Layer 5 of a small transformer language model trained on English Wikipedia (11 layers, counted from 0, width 64).
A neuron adds its activation times its output weights to the MLP's output. To switch it off is to set its activation to zero at one token and run the rest of the model.

Output weights of the MLP neurons that the questions are about. A number n stands for (n - 128) times 0.01.
n16: 90, 106, 168, 101, 159, 84, 102, 142, 134, 161, 132, 125, 186, 102, 94, 179, 153, 57, 155, 57, 199, 156, 108, 181, 188, 135, 141, 126, 158, 88, 80, 158, 108, 134, 128, 142, 140, 111, 142, 122, 188, 93, 121, 160, 139, 140, 158, 65, 94, 150, 115, 114, 159, 168, 134, 147, 95, 188, 126, 131, 108, 103, 106, 137
n24: 108, 122, 200, 179, 188, 111, 154, 89, 129, 59, 90, 185, 81, 151, 134, 84, 124, 150, 139, 101, 41, 111, 129, 64, 80, 160, 87, 125, 107, 101, 162, 76, 172, 131, 153, 91, 124, 77, 155, 139, 117, 178, 148, 154, 194, 128, 170, 184, 161, 147, 82, 138, 177, 78, 91, 21, 124, 92, 198, 216, 149, 88, 180, 153
n26: 121, 172, 148, 92, 103, 80, 172, 93, 154, 109, 167, 129, 113, 117, 125, 150, 165, 113, 154, 210, 162, 163, 102, 110, 125, 103, 154, 203, 105, 155, 141, 162, 167, 152, 136, 97, 95, 110, 145, 153, 174, 140, 119, 101, 155, 87, 120, 162, 168, 80, 86, 172, 123, 173, 93, 133, 134, 169, 84, 142, 162, 184, 137, 165
n34: 90, 115, 111, 161, 165, 195, 202, 155, 138, 129, 149, 93, 120, 92, 149, 144, 26, 215, 155, 182, 196, 79, 146, 199, 88, 154, 128, 115, 146, 148, 90, 130, 173, 173, 170, 80, 113, 147, 99, 109, 72, 124, 123, 177, 112, 114, 113, 140, 189, 116, 96, 83, 161, 110, 113, 106, 164, 129, 111, 72, 139, 179, 163, 179
n40: 111, 134, 115, 106, 128, 75, 115, 113, 64, 160, 169, 128, 115, 92, 68, 175, 131, 153, 118, 172, 87, 118, 73, 96, 177, 111, 163, 152, 107, 122, 145, 108, 151, 155, 144, 169, 146, 176, 115, 122, 86, 104, 90, 148, 53, 89, 100, 86, 139, 98, 164, 111, 103, 145, 67, 150, 159, 98, 118, 130, 123, 163, 119, 74
n47: 119, 92, 120, 94, 94, 177, 146, 125, 60, 138, 142, 157, 123, 108, 121, 215, 149, 159, 124, 157, 235, 191, 150, 87, 118, 138, 123, 139, 132, 182, 80, 168, 88, 123, 186, 142, 152, 98, 122, 150, 113, 128, 96, 147, 129, 172, 163, 135, 150, 143, 129, 157, 114, 149, 123, 128, 149, 100, 122, 145, 108, 100, 141, 148
n62: 142, 129, 108, 110, 215, 112, 116, 90, 116, 111, 122, 118, 126, 150, 148, 151, 106, 133, 162, 167, 150, 154, 174, 177, 165, 156, 142, 115, 100, 139, 118, 154, 111, 123, 186, 173, 124, 166, 151, 187, 144, 183, 84, 132, 125, 158, 99, 128, 157, 146, 114, 144, 126, 155, 115, 134, 98, 103, 141, 143, 154, 158, 159, 110
n65: 94, 116, 149, 136, 128, 135, 65, 130, 89, 99, 112, 167, 169, 147, 66, 95, 109, 153, 175, 97, 118, 147, 106, 90, 102, 100, 100, 46, 163, 166, 171, 102, 153, 142, 133, 115, 105, 178, 132, 158, 148, 111, 132, 110, 77, 75, 137, 99, 124, 93, 65, 129, 77, 164, 121, 104, 118, 92, 113, 130, 128, 105, 111, 160
n66: 166, 145, 113, 101, 113, 168, 186, 97, 122, 132, 120, 160, 115, 178, 135, 129, 160, 137, 173, 152, 138, 185, 147, 140, 175, 86, 153, 144, 116, 128, 174, 141, 143, 133, 101, 156, 151, 129, 113, 146, 144, 158, 126, 163, 99, 90, 129, 76, 123, 92, 104, 100, 119, 103, 87, 145, 69, 186, 138, 142, 113, 190, 186, 183
n67: 87, 155, 130, 105, 162, 149, 116, 115, 139, 127, 145, 152, 141, 118, 146, 133, 85, 141, 117, 136, 115, 177, 97, 109, 113, 110, 139, 159, 127, 131, 111, 101, 135, 99, 106, 117, 206, 138, 87, 147, 94, 177, 54, 133, 142, 162, 163, 86, 149, 162, 86, 179, 143, 174, 167, 13, 147, 129, 184, 140, 175, 133, 72, 119
n83: 108, 203, 186, 183, 116, 102, 126, 114, 139, 119, 165, 113, 102, 145, 117, 159, 189, 141, 101, 77, 118, 148, 178, 88, 127, 121, 73, 135, 94, 97, 99, 94, 165, 117, 98, 67, 131, 131, 119, 110, 137, 128, 107, 115, 139, 135, 104, 175, 99, 149, 130, 114, 158, 82, 173, 52, 152, 94, 135, 125, 171, 116, 161, 134
n92: 89, 109, 162, 112, 149, 102, 132, 155, 61, 97, 101, 135, 119, 138, 142, 113, 65, 177, 119, 161, 145, 127, 117, 89, 177, 142, 116, 120, 108, 139, 141, 79, 189, 159, 142, 168, 187, 99, 74, 105, 78, 76, 156, 173, 153, 123, 91, 191, 106, 117, 167, 121, 85, 166, 112, 100, 122, 128, 122, 95, 117, 147, 150, 117
n112: 86, 147, 252, 131, 128, 108, 148, 47, 164, 155, 121, 65, 151, 131, 170, 148, 108, 200, 154, 178, 116, 96, 135, 130, 145, 108, 92, 117, 184, 163, 163, 119, 184, 100, 99, 173, 111, 132, 171, 58, 110, 81, 53, 135, 112, 156, 146, 159, 147, 105, 126, 127, 133, 130, 191, 128, 197, 119, 114, 157, 169, 146, 83, 96
n120: 39, 135, 86, 149, 135, 113, 114, 85, 168, 187, 81, 97, 85, 149, 46, 128, 81, 92, 190, 111, 120, 188, 106, 127, 148, 160, 144, 78, 139, 114, 138, 155, 154, 163, 83, 108, 103, 142, 115, 154, 158, 143, 118, 108, 124, 119, 142, 142, 154, 112, 137, 168, 120, 146, 96, 188, 124, 103, 112, 104, 129, 83, 160, 162
n124: 113, 114, 89, 145, 150, 156, 116, 106, 130, 84, 164, 98, 132, 156, 99, 131, 123, 136, 153, 59, 149, 169, 181, 115, 138, 167, 168, 87, 102, 171, 134, 178, 120, 89, 126, 152, 81, 151, 135, 117, 159, 126, 93, 75, 149, 93, 106, 125, 119, 115, 98, 198, 132, 106, 195, 125, 116, 78, 129, 84, 115, 101, 111, 193
n127: 59, 153, 128, 128, 169, 162, 111, 180, 197, 126, 151, 153, 56, 118, 181, 174, 137, 114, 126, 86, 87, 174, 142, 109, 147, 115, 131, 113, 181, 106, 152, 84, 142, 167, 113, 84, 103, 152, 113, 134, 91, 131, 90, 79, 100, 118, 106, 87, 155, 127, 99, 159, 104, 113, 149, 137, 127, 113, 141, 93, 141, 168, 137, 127

Each question names a token from some text and the token that comes next. It shows the activations a of the neurons there, in the order above. A number n stands for (n - 128) times 0.34.

Then comes g, the gradient of the next token's log-probability with respect to the MLP's output, scaled to length 1. A neuron's effect is roughly proportional to its activation times (output weights . g). A number n stands for (n - 128) times 0.0037.

"g", then "\n"
a: 127, 130, 150, 129, 121, 127, 124, 130, 130, 135, 127, 129, 128, 129, 92, 129
g: 155, 115, 95, 167, 171, 150, 192, 118, 150, 66, 179, 178, 123, 132, 165, 135, 75, 72, 165, 209, 141, 111, 111, 81, 190, 158, 85, 131, 126, 110, 145, 111, 123, 163, 147, 171, 86, 65, 94, 75, 127, 139, 180, 142, 141, 120, 112, 155, 130, 146, 137, 146, 173, 95, 91, 173, 125, 86, 161, 138, 122, 130, 121, 121
Which neuron, switched off, raises the next token's probability most? n67

"S", then "an"
a: 128, 127, 127, 128, 127, 128, 128, 128, 128, 126, 125, 128, 129, 142, 129, 128
g: 136, 167, 166, 178, 113, 134, 78, 158, 114, 151, 97, 50, 151, 120, 128, 106, 143, 108, 65, 180, 79, 104, 138, 74, 76, 144, 129, 124, 111, 98, 140, 150, 175, 104, 123, 104, 79, 103, 158, 97, 136, 147, 165, 98, 138, 113, 81, 194, 86, 111, 170, 135, 184, 101, 100, 49, 134, 152, 155, 119, 164, 136, 127, 168
Which neuron, switched off, raises the next token's probability most? n120

"ite ", then "th"
a: 127, 129, 142, 129, 125, 127, 128, 128, 129, 132, 128, 127, 129, 129, 127, 149
g: 136, 160, 135, 103, 135, 76, 108, 117, 134, 135, 96, 202, 110, 175, 204, 134, 136, 190, 76, 136, 125, 171, 142, 104, 101, 201, 116, 82, 130, 170, 112, 176, 92, 140, 66, 114, 103, 139, 139, 132, 113, 132, 78, 130, 110, 115, 91, 134, 134, 217, 148, 83, 136, 124, 127, 69, 92, 129, 123, 159, 181, 131, 109, 104
Which two neurons, each switched off alone, lower its probability most, in order? n127, n67

"on", then ", "
a: 128, 125, 128, 117, 125, 128, 129, 128, 128, 127, 127, 128, 128, 129, 128, 127
g: 148, 141, 139, 183, 123, 90, 107, 206, 95, 139, 178, 164, 144, 160, 158, 127, 171, 115, 107, 169, 140, 93, 155, 99, 193, 123, 147, 121, 114, 105, 117, 129, 87, 40, 123, 144, 111, 166, 134, 170, 75, 83, 143, 113, 110, 106, 164, 115, 71, 165, 138, 156, 169, 156, 145, 116, 116, 111, 117, 64, 120, 180, 72, 86
Which two neurons, each switched off alone, lower its probability most, in order? n34, n24

"ecu", then "tive "
a: 125, 128, 127, 129, 161, 128, 128, 128, 127, 128, 129, 126, 129, 128, 128, 124
g: 118, 124, 103, 133, 98, 135, 140, 70, 193, 128, 182, 91, 124, 122, 145, 130, 113, 111, 89, 94, 140, 145, 83, 151, 180, 142, 175, 175, 187, 124, 138, 167, 157, 96, 141, 122, 90, 134, 140, 39, 112, 61, 144, 118, 119, 134, 94, 184, 110, 60, 153, 83, 154, 178, 101, 63, 137, 106, 106, 117, 170, 129, 109, 116
Which neuron, switched off, lowers the next token's probability most? n40

"rel", then "ating "
a: 128, 127, 128, 128, 119, 127, 127, 133, 126, 127, 127, 128, 91, 135, 127, 131
g: 126, 134, 167, 162, 169, 201, 136, 132, 146, 105, 152, 77, 110, 100, 122, 126, 98, 129, 169, 88, 77, 117, 141, 145, 94, 164, 166, 139, 86, 99, 93, 118, 131, 112, 125, 143, 117, 176, 92, 220, 194, 128, 106, 148, 156, 81, 149, 90, 86, 72, 93, 107, 190, 118, 61, 170, 154, 101, 147, 124, 116, 109, 110, 146
Which two neurons, each switched off alone, lower its probability most, in order? n112, n120

"liam", then "ent"
a: 110, 127, 128, 125, 128, 131, 129, 131, 127, 128, 143, 126, 129, 127, 125, 128
g: 121, 103, 143, 196, 113, 66, 144, 108, 180, 159, 83, 109, 163, 102, 141, 78, 116, 100, 143, 142, 131, 145, 115, 126, 124, 110, 145, 132, 213, 106, 164, 137, 121, 180, 77, 66, 113, 157, 153, 166, 191, 145, 107, 46, 168, 168, 101, 137, 121, 140, 100, 107, 117, 113, 123, 65, 97, 125, 142, 152, 140, 156, 65, 149
Which neuron, switched off, raises the next token's probability most? n16

"\n", then "| "
a: 128, 128, 128, 128, 116, 127, 136, 109, 128, 130, 100, 128, 129, 126, 128, 128
g: 162, 74, 156, 127, 177, 141, 130, 124, 123, 161, 126, 94, 191, 102, 104, 83, 131, 67, 137, 141, 136, 107, 124, 79, 135, 123, 152, 127, 163, 127, 137, 95, 153, 97, 150, 168, 237, 171, 127, 130, 155, 136, 98, 82, 137, 80, 132, 135, 98, 61, 140, 106, 166, 139, 99, 203, 137, 120, 122, 180, 91, 115, 181, 98
Which neuron, switched off, raises the next token's probability most? n40

"om", then "ing "
a: 104, 128, 128, 134, 128, 127, 126, 127, 128, 122, 133, 143, 128, 128, 128, 127
g: 147, 170, 158, 135, 99, 104, 108, 130, 109, 153, 107, 163, 127, 153, 146, 193, 125, 216, 126, 75, 116, 130, 153, 74, 159, 107, 178, 96, 135, 158, 118, 102, 126, 120, 134, 156, 211, 137, 141, 139, 133, 109, 137, 67, 51, 117, 88, 168, 64, 133, 139, 111, 117, 166, 84, 113, 145, 184, 114, 179, 76, 138, 138, 150
Which neuron, switched off, lowers the next token's probability most? n92

"| ", then "24"
a: 128, 52, 128, 129, 128, 127, 129, 134, 128, 128, 106, 128, 128, 111, 128, 128
g: 129, 134, 125, 118, 74, 149, 116, 118, 137, 77, 103, 142, 142, 121, 165, 42, 85, 127, 131, 138, 148, 152, 118, 25, 124, 213, 107, 142, 175, 149, 107, 170, 97, 104, 146, 167, 109, 159, 96, 86, 127, 168, 118, 138, 51, 123, 147, 146, 91, 127, 103, 153, 111, 130, 114, 97, 162, 54, 136, 158, 146, 134, 81, 144
Which neuron, switched off, raises the next token's probability most? n24

"via ", then "P"
a: 129, 128, 127, 128, 129, 144, 134, 128, 129, 130, 128, 128, 128, 128, 128, 128
g: 129, 161, 110, 131, 102, 139, 139, 132, 171, 113, 201, 143, 107, 115, 107, 95, 140, 143, 70, 170, 115, 156, 162, 116, 115, 157, 187, 177, 179, 168, 106, 173, 108, 101, 129, 113, 102, 69, 123, 108, 147, 168, 68, 106, 56, 81, 163, 125, 108, 218, 136, 160, 126, 185, 97, 137, 104, 185, 153, 142, 131, 121, 116, 116
Which neuron, switched off, lowers the next token's probability most? n47

"ib", then "be"
a: 131, 129, 121, 139, 128, 128, 130, 129, 128, 127, 127, 129, 128, 129, 128, 129
g: 131, 100, 164, 138, 156, 115, 82, 149, 128, 123, 154, 147, 160, 125, 119, 168, 148, 93, 104, 127, 125, 127, 138, 146, 186, 75, 91, 87, 130, 204, 134, 148, 93, 26, 93, 133, 129, 138, 133, 97, 93, 118, 91, 125, 96, 93, 167, 94, 92, 218, 120, 111, 100, 156, 106, 47, 124, 111, 130, 152, 171, 88, 125, 162
Which neuron, switched off, lowers the next token's probability most? n26

"23", then "rd "
a: 126, 93, 128, 143, 128, 130, 128, 125, 128, 129, 129, 128, 124, 130, 153, 129
g: 110, 121, 150, 81, 107, 110, 140, 175, 136, 126, 169, 157, 130, 109, 71, 173, 90, 134, 125, 189, 161, 94, 151, 119, 155, 72, 102, 130, 49, 152, 144, 109, 146, 137, 160, 157, 91, 132, 153, 78, 156, 124, 149, 95, 153, 156, 100, 112, 183, 122, 89, 83, 212, 157, 192, 157, 167, 113, 132, 158, 114, 79, 140, 84
Which two neurons, each switched off alone, lower its probability most, in order? n24, n34

"ate", then ". "
a: 131, 128, 130, 134, 128, 131, 128, 127, 130, 128, 106, 126, 128, 130, 128, 127
g: 127, 171, 177, 124, 142, 131, 138, 207, 189, 162, 117, 93, 137, 118, 123, 168, 101, 149, 109, 126, 169, 142, 132, 112, 77, 88, 132, 109, 127, 158, 148, 78, 137, 180, 64, 140, 126, 174, 155, 135, 112, 70, 134, 156, 180, 137, 109, 65, 45, 113, 101, 136, 121, 125, 183, 176, 124, 118, 115, 132, 187, 149, 168, 168
Which neuron, switched off, raises the next token's probability most? n83

"and ", then "being "
a: 128, 130, 126, 128, 127, 128, 127, 128, 130, 131, 130, 128, 128, 127, 129, 133
g: 110, 146, 196, 145, 120, 141, 123, 128, 114, 90, 128, 121, 74, 102, 56, 115, 163, 120, 142, 87, 132, 121, 170, 133, 107, 145, 169, 141, 118, 121, 114, 117, 98, 89, 132, 96, 138, 160, 143, 34, 94, 117, 135, 219, 70, 147, 82, 121, 129, 170, 87, 104, 73, 166, 128, 106, 167, 127, 132, 149, 199, 185, 137, 141
Which neuron, switched off, lowers the next token's probability most? n83

"k ", then "Ro"
a: 128, 128, 128, 128, 126, 154, 128, 129, 128, 130, 126, 129, 128, 128, 112, 129
g: 60, 143, 137, 152, 127, 142, 98, 140, 161, 98, 158, 86, 83, 121, 131, 121, 188, 139, 122, 120, 76, 194, 147, 114, 136, 118, 169, 157, 86, 134, 120, 153, 168, 161, 131, 78, 81, 117, 82, 149, 150, 126, 65, 95, 104, 145, 122, 70, 45, 184, 149, 127, 56, 112, 127, 73, 106, 132, 157, 172, 150, 129, 121, 141
Which neuron, switched off, raises the next token's probability most? n124

"He ", then "also "
a: 127, 130, 126, 130, 127, 128, 125, 128, 127, 129, 128, 128, 128, 127, 131, 126
g: 93, 149, 165, 163, 130, 110, 143, 116, 127, 110, 154, 109, 123, 127, 167, 142, 103, 181, 151, 47, 109, 159, 151, 165, 97, 82, 129, 88, 113, 182, 141, 115, 63, 143, 137, 157, 103, 106, 100, 163, 143, 155, 98, 94, 231, 166, 134, 157, 178, 119, 75, 95, 164, 111, 140, 83, 134, 124, 112, 151, 83, 68, 171, 114
Which two neurons, each switched off alone, lower its probability most, in order? n24, n124

"iss", then "ou"
a: 126, 128, 128, 127, 128, 128, 127, 128, 129, 113, 127, 124, 128, 129, 140, 129
g: 100, 82, 89, 119, 148, 121, 97, 90, 121, 137, 103, 156, 174, 147, 113, 81, 90, 126, 122, 84, 68, 145, 168, 138, 149, 42, 110, 93, 160, 148, 95, 44, 146, 105, 112, 142, 93, 97, 184, 120, 120, 155, 190, 73, 160, 127, 157, 146, 93, 133, 158, 147, 142, 175, 193, 154, 129, 115, 148, 149, 130, 167, 120, 81
Which neuron, switched off, lowers the next token's probability most? n124

"2", then "–"
a: 128, 128, 128, 208, 128, 128, 128, 127, 130, 128, 129, 128, 127, 131, 142, 129
g: 70, 166, 164, 116, 62, 99, 204, 101, 149, 131, 130, 124, 132, 108, 124, 145, 135, 146, 134, 164, 169, 109, 118, 100, 126, 143, 128, 131, 166, 52, 184, 164, 114, 118, 130, 100, 136, 154, 163, 71, 133, 156, 166, 166, 109, 111, 187, 111, 73, 122, 117, 79, 81, 82, 95, 152, 147, 114, 122, 177, 168, 167, 194, 99
Which neuron, switched off, lowers the next token's probability most? n34

"Pro", then "g"
a: 121, 128, 124, 128, 133, 128, 130, 129, 126, 128, 125, 140, 126, 125, 129, 128
g: 155, 111, 134, 84, 128, 107, 154, 158, 171, 68, 131, 172, 105, 139, 195, 92, 168, 171, 141, 107, 114, 151, 135, 137, 129, 132, 98, 106, 151, 110, 113, 137, 194, 136, 125, 173, 90, 104, 120, 78, 124, 105, 81, 102, 107, 87, 169, 121, 66, 39, 131, 137, 101, 115, 80, 99, 142, 190, 136, 103, 101, 176, 193, 104
Which neuron, switched off, lowers the next token's probability most? n92

"ie ", then "K"
a: 128, 128, 127, 128, 130, 127, 132, 128, 127, 129, 129, 129, 128, 128, 121, 129
g: 88, 168, 162, 140, 116, 80, 101, 127, 159, 122, 146, 136, 128, 99, 157, 90, 187, 112, 100, 102, 130, 120, 153, 159, 92, 134, 142, 179, 135, 99, 161, 146, 121, 117, 122, 137, 179, 130, 150, 105, 128, 106, 83, 128, 102, 151, 155, 153, 153, 205, 166, 158, 65, 224, 52, 95, 132, 162, 77, 194, 158, 106, 132, 128
Which neuron, switched off, lowers the next token's probability most? n124

"ell ", then "Ros"
a: 128, 128, 128, 128, 128, 133, 131, 129, 128, 130, 127, 132, 128, 128, 126, 128
g: 98, 143, 138, 107, 129, 143, 110, 150, 183, 101, 129, 121, 82, 124, 109, 115, 119, 131, 101, 113, 101, 175, 125, 188, 118, 129, 134, 183, 95, 171, 141, 144, 170, 155, 83, 76, 109, 126, 101, 117, 150, 140, 65, 102, 113, 144, 215, 60, 129, 209, 84, 92, 89, 137, 94, 97, 102, 202, 128, 179, 141, 118, 100, 133
Which neuron, switched off, lowers the next token's probability most? n67

" ", then "|"
a: 125, 128, 129, 150, 131, 131, 125, 129, 129, 126, 126, 181, 128, 126, 124, 125
g: 89, 152, 216, 112, 130, 178, 141, 162, 123, 99, 160, 178, 116, 128, 171, 178, 153, 123, 109, 102, 143, 134, 151, 184, 109, 100, 87, 186, 106, 182, 164, 110, 157, 87, 131, 70, 134, 128, 99, 132, 136, 151, 153, 69, 152, 165, 120, 104, 135, 103, 148, 144, 182, 81, 212, 132, 85, 115, 141, 127, 173, 161, 105, 132
Which neuron, switched off, raises the next token's probability most? n92

"idd", then "les"
a: 127, 128, 130, 179, 128, 127, 131, 130, 127, 125, 129, 128, 128, 135, 124, 126
g: 146, 148, 130, 181, 136, 127, 204, 152, 137, 194, 160, 180, 136, 101, 130, 81, 87, 128, 159, 113, 172, 118, 114, 138, 148, 95, 109, 156, 175, 155, 153, 140, 131, 139, 72, 105, 142, 116, 66, 95, 110, 122, 137, 114, 177, 151, 102, 82, 111, 193, 72, 132, 160, 117, 99, 99, 133, 206, 112, 177, 114, 109, 55, 127
Which neuron, switched off, lowers the next token's probability most? n34

"Pl", then "ace "
a: 125, 133, 128, 137, 130, 128, 128, 114, 128, 134, 173, 128, 128, 145, 143, 127
g: 91, 108, 131, 101, 109, 155, 135, 66, 113, 139, 121, 135, 126, 166, 104, 182, 56, 157, 146, 109, 122, 90, 152, 146, 94, 89, 97, 186, 115, 115, 110, 74, 53, 149, 148, 151, 137, 125, 64, 83, 146, 110, 136, 135, 182, 120, 112, 115, 123, 70, 113, 173, 83, 95, 210, 87, 123, 126, 150, 112, 153, 123, 168, 72
Which neuron, switched off, lowers the next token's probability most? n83

"en", then "'"
a: 128, 126, 119, 129, 127, 128, 128, 126, 106, 127, 129, 128, 128, 130, 128, 128
g: 124, 78, 196, 86, 145, 122, 140, 106, 132, 95, 150, 124, 108, 125, 129, 147, 155, 110, 129, 82, 146, 125, 131, 182, 68, 115, 163, 118, 71, 174, 129, 116, 28, 103, 96, 134, 180, 109, 129, 81, 121, 128, 102, 87, 155, 135, 73, 122, 117, 201, 141, 40, 149, 112, 100, 108, 143, 155, 87, 139, 139, 102, 84, 126
Which neuron, switched off, lowers the next token's probability most? n66

"of ", then "The "
a: 128, 128, 128, 128, 128, 133, 127, 128, 128, 131, 128, 126, 128, 128, 128, 161
g: 95, 137, 163, 108, 168, 127, 170, 142, 178, 122, 168, 152, 109, 153, 92, 154, 68, 96, 85, 183, 133, 150, 145, 137, 85, 93, 216, 165, 133, 134, 148, 122, 119, 66, 157, 171, 115, 141, 75, 152, 79, 118, 154, 158, 138, 211, 105, 149, 125, 164, 145, 97, 114, 161, 86, 199, 155, 131, 105, 140, 126, 93, 144, 129
Which neuron, switched off, lowers the next token's probability most? n47

"and ", then "the "
a: 128, 129, 125, 129, 127, 130, 127, 128, 130, 130, 130, 128, 128, 128, 129, 135
g: 139, 145, 160, 105, 115, 161, 163, 151, 105, 163, 169, 47, 157, 131, 143, 117, 155, 53, 147, 108, 131, 102, 142, 60, 128, 146, 115, 169, 172, 93, 168, 131, 154, 173, 129, 173, 105, 136, 146, 165, 146, 120, 94, 119, 199, 106, 86, 146, 181, 188, 106, 120, 194, 163, 185, 137, 118, 140, 97, 136, 136, 79, 152, 156
Which neuron, switched off, raises the next token's probability most? n26

"his ", then "fin"
a: 128, 128, 128, 128, 131, 127, 133, 128, 129, 131, 130, 128, 126, 128, 130, 152
g: 94, 149, 102, 122, 168, 185, 141, 145, 92, 89, 87, 151, 123, 167, 152, 187, 120, 117, 160, 117, 99, 140, 108, 136, 128, 180, 43, 144, 123, 121, 100, 150, 114, 83, 138, 56, 114, 94, 132, 92, 159, 127, 93, 73, 158, 91, 136, 136, 88, 222, 80, 105, 130, 63, 84, 111, 85, 123, 136, 153, 122, 135, 122, 112
Which neuron, switched off, lowers the next token's probability most? n127

"| ", then "Total "
a: 128, 57, 128, 129, 128, 128, 121, 135, 128, 128, 109, 128, 128, 114, 128, 128
g: 117, 152, 116, 111, 144, 161, 150, 115, 96, 156, 140, 119, 150, 124, 136, 81, 60, 165, 173, 147, 149, 155, 98, 134, 138, 84, 94, 114, 71, 94, 131, 151, 121, 179, 56, 131, 153, 188, 105, 161, 140, 194, 136, 80, 169, 117, 97, 106, 91, 124, 103, 118, 224, 130, 198, 161, 126, 111, 91, 140, 84, 157, 144, 111
Which neuron, switched off, lowers the next token's probability most? n24

"| ", then "Ang"
a: 128, 128, 128, 127, 128, 129, 140, 126, 128, 129, 129, 126, 129, 127, 128, 128
g: 121, 53, 142, 138, 151, 110, 91, 96, 116, 125, 122, 76, 97, 89, 131, 163, 112, 98, 110, 134, 83, 134, 166, 117, 143, 140, 102, 151, 162, 96, 175, 56, 145, 109, 120, 98, 122, 56, 110, 110, 156, 87, 144, 75, 146, 78, 151, 153, 111, 161, 76, 109, 49, 87, 118, 94, 128, 183, 128, 129, 126, 85, 58, 147
Which neuron, switched off, raises the next token's probability most? n62

"| ", then " "
a: 128, 127, 130, 127, 129, 130, 139, 127, 129, 129, 129, 126, 129, 129, 128, 128
g: 121, 214, 110, 97, 128, 123, 87, 110, 142, 139, 73, 165, 119, 156, 155, 98, 108, 180, 108, 114, 173, 117, 97, 165, 77, 81, 180, 114, 69, 111, 81, 155, 95, 173, 146, 95, 111, 131, 176, 130, 147, 162, 83, 144, 148, 173, 114, 108, 109, 113, 157, 127, 168, 188, 111, 194, 147, 84, 105, 135, 121, 160, 177, 99
Which neuron, switched off, lowers the next token's probability most? n62

"rem", then "ain "
a: 128, 128, 130, 126, 128, 129, 126, 127, 129, 155, 85, 128, 128, 132, 125, 128
g: 115, 93, 94, 103, 135, 176, 139, 112, 97, 123, 95, 175, 137, 143, 100, 158, 127, 177, 77, 120, 113, 96, 143, 151, 114, 115, 185, 148, 160, 86, 194, 176, 99, 145, 122, 105, 94, 117, 99, 155, 136, 88, 153, 124, 114, 141, 134, 157, 72, 37, 107, 177, 57, 142, 137, 158, 122, 73, 123, 75, 136, 161, 166, 184
Which neuron, switched off, lowers the next token's probability most? n83

"his ", then "wi"
a: 128, 128, 128, 128, 129, 127, 128, 127, 129, 130, 128, 127, 128, 128, 127, 149
g: 177, 110, 129, 125, 114, 121, 190, 145, 89, 102, 76, 123, 140, 141, 147, 66, 115, 129, 90, 110, 208, 148, 178, 94, 101, 144, 151, 115, 154, 115, 99, 111, 108, 136, 137, 135, 83, 187, 191, 132, 163, 148, 164, 74, 127, 175, 105, 77, 199, 157, 139, 152, 89, 178, 97, 153, 105, 105, 128, 129, 137, 141, 65, 172
Which neuron, switched off, raises the next token's probability most? n127

"| ", then "27"
a: 128, 65, 130, 129, 128, 128, 132, 136, 128, 128, 107, 128, 128, 113, 128, 128
g: 99, 175, 132, 120, 81, 175, 146, 105, 156, 96, 100, 112, 164, 121, 159, 91, 84, 129, 123, 137, 135, 172, 126, 45, 144, 204, 107, 148, 168, 160, 106, 156, 111, 132, 145, 199, 127, 171, 72, 114, 154, 162, 134, 159, 59, 128, 156, 145, 86, 126, 121, 177, 102, 114, 122, 99, 174, 66, 138, 159, 180, 141, 99, 145
Which neuron, switched off, raises the next token's probability most? n24

"Un", then "ion"
a: 128, 127, 98, 128, 130, 128, 126, 127, 160, 128, 129, 130, 128, 138, 128, 125
g: 128, 152, 103, 65, 93, 89, 105, 119, 99, 166, 208, 115, 119, 148, 99, 169, 34, 145, 142, 144, 158, 122, 146, 200, 156, 187, 162, 106, 116, 161, 132, 109, 133, 134, 141, 127, 127, 116, 147, 103, 89, 156, 164, 70, 115, 105, 109, 64, 120, 116, 160, 133, 113, 51, 87, 131, 127, 83, 140, 160, 134, 163, 119, 170
Which neuron, switched off, lowers the next token's probability most? n66

"187", then "8 "
a: 128, 127, 131, 139, 128, 129, 126, 126, 128, 7, 128, 128, 129, 127, 128, 129
g: 55, 80, 125, 95, 98, 191, 186, 191, 164, 120, 177, 115, 90, 126, 122, 148, 117, 95, 140, 153, 146, 98, 110, 135, 110, 144, 112, 110, 204, 87, 170, 96, 122, 69, 140, 126, 122, 91, 132, 157, 74, 148, 120, 90, 82, 99, 122, 151, 159, 111, 174, 171, 201, 126, 96, 140, 140, 182, 134, 164, 134, 116, 99, 122
Which neuron, switched off, raises the next token's probability most? n67

"194", then "9"
a: 114, 127, 130, 163, 126, 128, 126, 128, 128, 40, 129, 128, 127, 128, 128, 128
g: 128, 116, 109, 245, 74, 79, 71, 103, 129, 164, 119, 141, 145, 136, 120, 115, 146, 98, 116, 139, 105, 168, 131, 138, 156, 126, 131, 136, 177, 97, 121, 81, 204, 143, 89, 192, 100, 199, 108, 147, 112, 144, 119, 133, 176, 118, 116, 184, 134, 200, 128, 90, 105, 132, 138, 160, 105, 97, 94, 113, 134, 102, 104, 103
Which neuron, switched off, lowers the next token's probability most? n67

"191", then "7"
a: 123, 127, 132, 135, 128, 128, 126, 130, 128, 57, 129, 130, 128, 111, 126, 129
g: 141, 114, 133, 212, 75, 61, 87, 101, 122, 145, 93, 147, 181, 122, 91, 98, 140, 102, 140, 122, 108, 168, 120, 118, 158, 98, 153, 129, 173, 100, 128, 105, 219, 138, 88, 168, 85, 203, 135, 117, 117, 129, 116, 106, 168, 130, 139, 203, 126, 203, 120, 120, 112, 96, 100, 159, 107, 126, 104, 110, 139, 127, 82, 110
Which neuron, switched off, lowers the next token's probability most? n67

"| ", then "Year"
a: 129, 128, 127, 128, 128, 125, 133, 151, 128, 127, 128, 128, 128, 129, 128, 122
g: 116, 125, 162, 101, 110, 35, 144, 146, 137, 119, 200, 137, 132, 199, 165, 126, 93, 174, 177, 116, 164, 128, 125, 148, 117, 85, 141, 137, 155, 113, 117, 132, 140, 138, 132, 120, 52, 99, 55, 90, 146, 109, 188, 140, 103, 128, 167, 167, 160, 107, 56, 87, 91, 141, 70, 134, 145, 160, 98, 118, 154, 116, 144, 151
Which neuron, switched off, lowers the next token's probability most? n65